Layer 6 of a small transformer language model trained on English Wikipedia (12 layers, counted from 0, width 128). Numbers have three digits each and are written without spaces.
A neuron adds its activation times its output weights to the MLP's output. To switch it off is to set its activation to zero at one token and run the rest of the model.
A neuron's activation on a vector x is GELU(weights . x + bias), where the dot is the dot product.

Input weights of the MLP neurons that the questions are about. A number n stands for (n - 500) times 0.00059.
n43 (bias -0.035): 392765479536500340645597648572365488570615616353588437242597476507531808612577397351557610212697464665535428437285310388366540543596466772553438474556410428361559349469532776472405524508445538337484552288590389525481638772614313368548117464278453469517447451471607338731616244673384582447290559613573500484397538633395523345602313399639594473318500527512785667697562496561377453431550
n149 (bias -0.027): 718426622865458436554367456459189517408523418521591613720510626473211600606537547512480130462203350452657409215542320446763376692742683575584516473554378524362668872524529602332500409636604380484492320449522367653532557736421477570541520347571717500591363342559517512338552429504330537336476474181482434492618358633554539433579523323484477296367684472385357668476598473542500427513564
n154 (bias -0.016): 248371469465691254531265741456384608410533641533598248417538652434453694514549508431352764572425422595634562268491517438552646470399392437486346333488365508468471524576420657373618399891522400557562619518821586550476522453626413518588513553562516367602548417586577571526257281305500767179390704169715557545412584373294558247455467496547859251209376521589728416888482403554674736393630
n157 (bias -0.010): 464585487464602538494570678554490433535594515591549554530531467430376647458612468338497294347506361367541588506497777520420530482677495414558544611484528532396575419489367484589634478339377432814614506403395578721557547779602399467416494421290470433595530610417494545436648416568696572555445487431253409522451494414506593472537449573407472595631534389558471489407613417604404610524496
n229 (bias -0.037): 487344574463574553538515676584774672545597416509443411370576346539298619495789488512399463419580745323360538434457545543446483713664426363547553440379380500513266550387487813504633497516291492513391370675319543639447479460400480449621712420657626435323388559474431914687504230522844481543532425715509536569416464508368721685188496580533421375564547042545451448532665588320597421167640
n259 (bias -0.041): 522588538414649526429181547504270656542662299526500481600650586565370726528540396611383372776518763539470570721026564508255553581557438358683504455687277496482378387442698481561643438585470397439596574273512395627497543542255549496435458408301575568381282639487716901433466421606383450361375619188401368518684441362336496487504533390513822275425577445437667355424794550718710288438574
n292 (bias -0.026): 563521411333530652564495676527323375467683247540581522638576766602431533287440528591443397731504554665645301726573725307292585779588489573547435536533543424358500600532623500386634412549299579441273546452273488330377413657415457432592598453376220488327518460478600767663618447558709394435347394433596432586492206457235559353028504625447512367453461348398710624679559404629618813214488
n334 (bias -0.011): 433521450538708410439385717644383388631516344437827485479541580523473351401514470386419354518344521497472307459435431381441415476504691548699551627673753503583602519571600427509454553534358633380458444169382644529492503524503474319465304254547645311258532593518328420736723426592423423435619615491408412699490456602597587409482467436452564426353589379428446746514578668576480423349484
n346 (bias -0.022): 329628474480465664554438477448464486301509399322691372313387666581422631623558586349558359466281457510651510511687542362645436513537407494579419576582339439592674511333405594503520465480513349483577667538518379368569520551475654598467233439497552438585408465397746535396529636410455404290439412651529677538474481475174724473391516418571329554466475461574593637438596331558620616493468
n360 (bias -0.018): 478436523563527613361629565695586496572579202582600551393549482600443525416414553445407518084392478620562537304096598570507556486552644568679518666341416500386500512646425665445607417294681570674459404620517517681374533457619448631448193388180571460496239402343381416382601524439565504561593609405669608565312568517504413660318382624597482532621569399536530557464686542553604338436442
n368 (bias -0.022): 477454443384813496588610445527356593577489454472485572541559609602759626598554634615347467589485339366552351396361574500448561500477618493562415471420613464481370295232404463589323472504504589723296266235432507583437317300566429508579474588339472441328222593371249751376294548220418487683478552326529504597409623732485578418461596626581457573492649637423683453581693576701602399585511
n402 (bias -0.025): 605489348525444475379492521293461437296493398586615688504545479338343486734595618312417514430646342525464460538360577554479391451511610385456535428478615348515406453365522457412558441429793422594366547628295665462403443465523310405478591580328217408363427837694392435427591516421463409478427648535441367578500725450250507623522415699577682573342578567552749476685497562555717593515615

Output weights of the MLP neurons that the questions are about. A number n stands for (n - 500) times 0.00046.
n43: 589645272697786598530554485199796466527529580393358622440622521619383572717585492394349504488409662519596429496643754459621470383219405431488417601584302167523578274431528456687547695634630525500620291566517655516400451697475344677624652487358750423136640351622635219547600258500577382368580716345663481216551370473404534462579635538337462543708456426264322593517412434508560388347399
n149: 719419429453605400584399514557384558600597546513464641520339368546697376312314397608163616551727472346492578558415403715345657313451547654431541538475496257485544599401588441470496589569644500386402532381171544371629362423702358351454181483492431335657567329372552799477574607598727479655565632463436601873519594404585455428199416697598755523608222543648706426450306593588487578538193
n154: 441339228850187377430399556550537550699531610515732432414563758404604541021422492424382561544594452512631569521597430513512523479455289479707166361472368285399841413535759513467673315351359270561548655508519575629621479606489442271578568384752445495146697516410504490385375698697726409562442676202730599431462455698397397442518420694477509411721276620333513672662614701307365776530557
n157: 385525358712489463437732453614539523336511531500544562653877309446538375379335476446603726651685629483412453435549315515577433479602417668561409493244485563642388294518522435314370391590552588365434384422294586314456500294306583741309485500684585500628527533266541521568449393443215320680496548454511583551615587603560413504500466618603687572690336749253555516461673470550748336421403
n229: 521378783533510703409461422578179956198332516400545725435731703605443268357685463437294732505670379630323599878449521697153527694495678543515225423288474313587510500721591347668192381544748599555570551529435261674084632561421742516654736570564466554440321396505566448495569418284484537369599535365490396172524448151700637380613419298516438603378599486068791605069448587563639868558524
n259: 427419461372629518732683544861217286386292646340399587422597708500473409670496443564622496644473631488459350637562537666452258593666280517449356269514700403749389382892741586495646598415522505374370305504486588491496467407481273608315203658581192212388541339466682535419746492540518391567687764346831463621521397420349344575401637450486808687699366516449430634505491817399589271602349
n292: 605415552519547558365243440618385473398362583555747592405523309583718595630356361449520421386433724399614720753411565386907242382428509488475609580616431579348785539588676582604405743470589364291348295212429504717643471473315405293686670594208263271300486673461580510436465309374296482553539695550265736522491791339680529550522740559495545303385175332486649625384733567563636556555688
n334: 591539728414578383711557326479367479604492492576252529276604492295636680487528563404719576472520420614587691500552339660641279611716538594546377538440396284477492357627468465513363556751243747599579629535581484453272313363371496602315587699500634538618679518679472382710500389300471591638439219451689575382492545538543770610219444459389422438613225387183655360542401500232479606515396
n346: 493480412315497459540443516599511586493517718656380568581688291321641416385337481709405658432640339569352450507154456599342719526444493513606599549541532359513365370336476440614500484590469659534483289480368555443550465531518407339612596435523549431473654426587393562810662582612370550827414559670445365574400548490676500321367427525631638507490540459522442328728262430526485341480394
n360: 485404503550472546302504468485607449531529529506507408542703478592591447708504507469395525616619373360391648610678324518650534649439470500412464530542251447378471560437662555523354525568450286580319628500659557476295517257401483508533504657314296590691349547600425155325330578554255551710716599413532765451558443629432603480388639769307453661550271455597721527485526453453504368677567
n368: 560448500395500384561413533652605620517529470661395380450481418255526442485364507455664446414397684381548673553748370695562634562404477507427519510443530478469420367367453447659555254612185467593400117445639373507489429515380564331416410462493681435447568506651442721454631628607644373125765605474318629628237592500612422606463576597597440546580337388573543429572504500649630603806402
n402: 456497538343475663627550494390507618406418274613571618506487423642523439520323557509611387349632623658510595676624630565450524590355503515466503463359497289565529471664571440469593413647650500462532360435257458500395454389347591483561490473661363620519463636544323636327382519454544510360493438380578433334550595475507515402536369440550487692210503632685310542821420559385634653481592

Each question names a token from some text and the token that comes next. It shows the vector x that enters the MLP there. A number n stands for (n - 500) times 0.012.

Then comes g, the gradient of the next token's log-probability with respect to the MLP's output, scaled to length 1. A neuron's effect is roughly proportional to its activation times (output weights . g). A number n stands for (n - 500) times 0.00076.

").", then " The"
x: 526530404386561557638571507555536531499456492708391622629297580502468602574364372428486569590576528673393481491458452450635510386302427464465408375438416623445436296600528402724582800357405462569539675359490471368745429439403679436417458441474560536550468445432618405426301664453531422411512506489498457471530571382601616516552482463526573588550409492480373384539547668601614495475421
g: 634362541735395442634503600514431221537539435594457584352343324671511260725453427501637763458530475515534422465443547467609600407509477560622508388658457586499581550752616350391499439783480609382616555402352191441422478407413637527355278337450540389561413571463569502364510495635484414537517545470529531482807505377258511382490712438631637596653432525602478663463451566398529221587413
Which neuron, switched off, lowers the next token's probability most? n259

" sec", then "ured"
x: 628477443576477459439557528566467547438390498665367570422406405448492436550473425421581551630393504572584506425439257481541529487397385443394368323370398586511558410359576232609515753406557565643624367429482464545620497595397658588535355419551520638551529368755610463396567752585511401567595548453514540472572628524649569361528435381300505642591492327564535456434504652532397594370494
g: 489583565572380335475363550425352384516575517475315620691368316565415592398343658508672547389432489599724533510311516671469517833746409710481534425307482386676350398755383507520547540459535393376354644609492504539498568573320436685378469668447443420671558598601621419392564491558288522472460580452430432559659457364381370468504656365320669595531517549758487428353514671331502473595292
Which neuron, switched off, lowers the next token's probability most? n43

" in", then " Bu"
x: 653432406467531475407465548548603510559158389697279537451296500568524470510492433441593479445540497594532470386496559576697542439361639514533374379310490579455446562560514612700482673321522446406553547748454456455636521420517626604429510472599562637538478418513443190581559594524517417515541518444613537554365540599480504453516559411354485473556365500665339456610369506686479541393386
g: 562441449498455720433544411659485465619565324780414595589627569309415418561346426410455458618365564479546377589627531321423591318575492537515626599699629476525423304545325391417540599446525429426376358685516610637473538659365304335530407600622389544394367379401405421591472426447323643272650717595494281601230404471568420533381483573574483528524538723400466507474697822482723566584624
Which neuron, switched off, raises the next token's probability most? n360

"at", then "ches"
x: 595540414555562457628611462713582513433384709532279424491258504467499521609627408485411590361509552705415414379570415513572479452498461497513430369245550532504658377439347626431425600417588472371762556398314517514738546588381558531430534672482530420568472400600404463499530472460550578503488477538474411559473616564603534660481566494214564418411551599592473433592298474549462522526476
g: 668646259615273607733167509395680460713467372536431474512589343627761504540529470412650620265558543517471525430465437622749637457291493414538406704452436622469509350320529602551608611400447495478868606514501381343652441588654352511191484442578516597507569459378237336434498550609517455355482595517554532521498503438430483592452621454528383656630397390522408419485466446412526518565491
Which two neurons, each switched off alone, lower its probability most, in order? n43, n229

"/", then "a"
x: 575368379416438492303614462578605548465480532687529508430284467507643496639531459431521601422655418493154481479502429571457359373401525475622585326422401493610566614637577534650417738455472392400620476497466502404659465514574550502367633533565538639633501493438513298533448717681475474588548394477518489372556651592474571483640490347363412558481398496596369552360387556457449512508421
g: 497485593525456326495416386498443499365462695456576301470683633398405413443624398551577432484508587471506588533502488284349654523589536573521475391498486566414541527712440322454410329445347418416692404567489562443396976456627637341466420431637598670603434455288463471597548481721369455581703376552440418722482458390599833379587430511337682402629618244517442512692554455502400391416666
Which neuron, switched off, lowers the next token's probability most? n43

" through", then " it"
x: 647464381521475452413615530529626572505280496660477623563303388540648523515480405499534615436716407452504437510444475538566476491329466495555449364407484589446462495426471526620488846276575456367555453491515335605695589615397685519439465436372568598428522426373437192426488562574384449508498475424448564594482590446566569449487398426570541676550504440569431494580408696674468577480453
g: 603402422281565594385562280598500389496619419476474428333487418531414642400692588277472429481396571573769707546685601311516412400396548428399290554488517780539436498348649584277423580242512576480506691443534381509629353500467683604513229579578598573546346342427543462448675525565504519411596578631369449580634591673480507630688575515525418394619435638506507605382542508321730331302370
Which neuron, switched off, lowers the next token's probability most? n346

"an", then ","
x: 606601403447531557468650413497487312507411465770445408667202526357484316527408645435562535567639547727496377549572410580436560491479487434324575448349506534678509462426390392492508583394663531522585591367478468450555461674451637497401446597413486519621545524535586359569316628465426607404441529426425500522362423455722567565457561553366456466380544573613508301548497561618487662564345
g: 442527502527222558489570475453582410560384473678660779567404282681542489638551582622596574479373596360527374381398566361455448495443413616412465553515571613568901496380484461410353674397594558337538651440618381605483314495514550503472413597286583791610283363553491353267566560418596693404626491609328462322666568489432515473401572449497404683529362466761491491372345650522525413355497
Which neuron, switched off, lowers the next token's probability most? n154

"s", then " at"
x: 377509350345405430555567442569552489559559474726391539741311572412505557498356517500518521490392559457621507604482499557552667460433394405474577364277452606580450442363411361537543651323640347490593507455526482549676606540492651599370598593575572594722428385480612362288551645490353501404575421519458512410505580307641625562515520408419481590534438592707454477357439550544414498502436
g: 603540687534717610559387480443424723633397673524439677462516489176649482410291463441600234376313578532309259491565426473444456527399565458505729478549474837604595406470564421564473621586382400521547498277355507655403573517542477557734599649605419347372263439569270581541684586656574604498619463441330555324366493401554446352594437444558642454626533391434489655530446393555489561535380
Which neuron, switched off, lowers the next token's probability most? n346

" to", then " B"
x: 504535358438409542502531481522658530478535549652326457578342490575633537576485372466576621392487478642420509374457409456533616443406471454433476477490524597462448459416532617547447760188506415338667436543416506428682556555466678613507441409580509562587510432269508094544415656662474452567510405450629525592425552480584545461483592420424620537465368425625629529428473517701427537392494
g: 702452274526570484509577415652428370620361594682491597546621686516543244732376364386546362594620521379468571605578797389528411510322561575312556581554491408657410341877394483432589592441525388536428504522462442721664397640630348466656404689507321476410501647414406412331565618516442456587664716348442428448365268386444360587382629552402638618493491458473334410508533537497486457416424
Which neuron, switched off, lowers the next token's probability most? n43

"ind", then " the"
x: 583598414422394440575391417518488495511306508690529430564399475439462500601444540506595425380378455662459526551439509516483487450501556549435504494343564646618491584489627547489407537386556480288583455376460417453805690647288576610661565367632625558556533320377486401345527474477390578269583406528591663517531600472696529600594551393294542436472564615659364499397355578505416511533414
g: 634571665579443495515358638392382302470555536546407543641597484499384446455622481454367505505621423371605543434725751350524650295388741691492458411544553575361322438574555534637546367252598442303397439582232441557595603746479562463703326453540474359361442532393430392555380561389367423593348620593601613638534601510233249622538449374676485543726497464529463610474560722523621456327486
Which neuron, switched off, lowers the next token's probability most? n149

"aster", then " of"
x: 508520364274445425458590619595613377407332655742460400511209486498414499499405485511554573530426576681524449530591494437532342507367416526389335546312516669559609635611459541630439610385505570300576601453529481415652444616500518623472466453399561599629477326578367527628532657438586352525703409511670591426506506467583385434519451418321569553473504673439494506560441522577422386495420
g: 568487557649654650342403583500547356296299612589507617475716576704456648561419473371511338579464472500486650480615352170325334473530508446480398582446363269509470552581548560706499493428478569545517466545502570524425665487465440575744806241518601280282495653493440559588356508545639581469553596420567539335487472547270548407368368556346639753552441499635415307559508626278542442468655
Which neuron, switched off, raises the next token's probability most? n43

" ins", then "ane"
x: 526411453340490349547553527484459538472386460653396729489381422482452442460324479531620554410387618508482497377567332574538550598514221523630532270380525490641472451499531402542456588469469478492481565507605574538641700384433641520522436423678551578620605334607324492508528609553516463530629641521433459512519710501590413352503505270210412454657448258588484574576474544608451536545651
g: 380629385531546489673487319530411715348539575607611498547476298554455393570419509630532375598478339471414730505607697470533586535513665524468555469523470616613393675439460631112583399646368571604491359489491414487474442408713503556580453306635609475473363591477633545404609350652416283497472287608449585565535341491409444572552532626534601199517624264389305479432583250808579643394460
Which neuron, switched off, lowers the next token's probability most? n154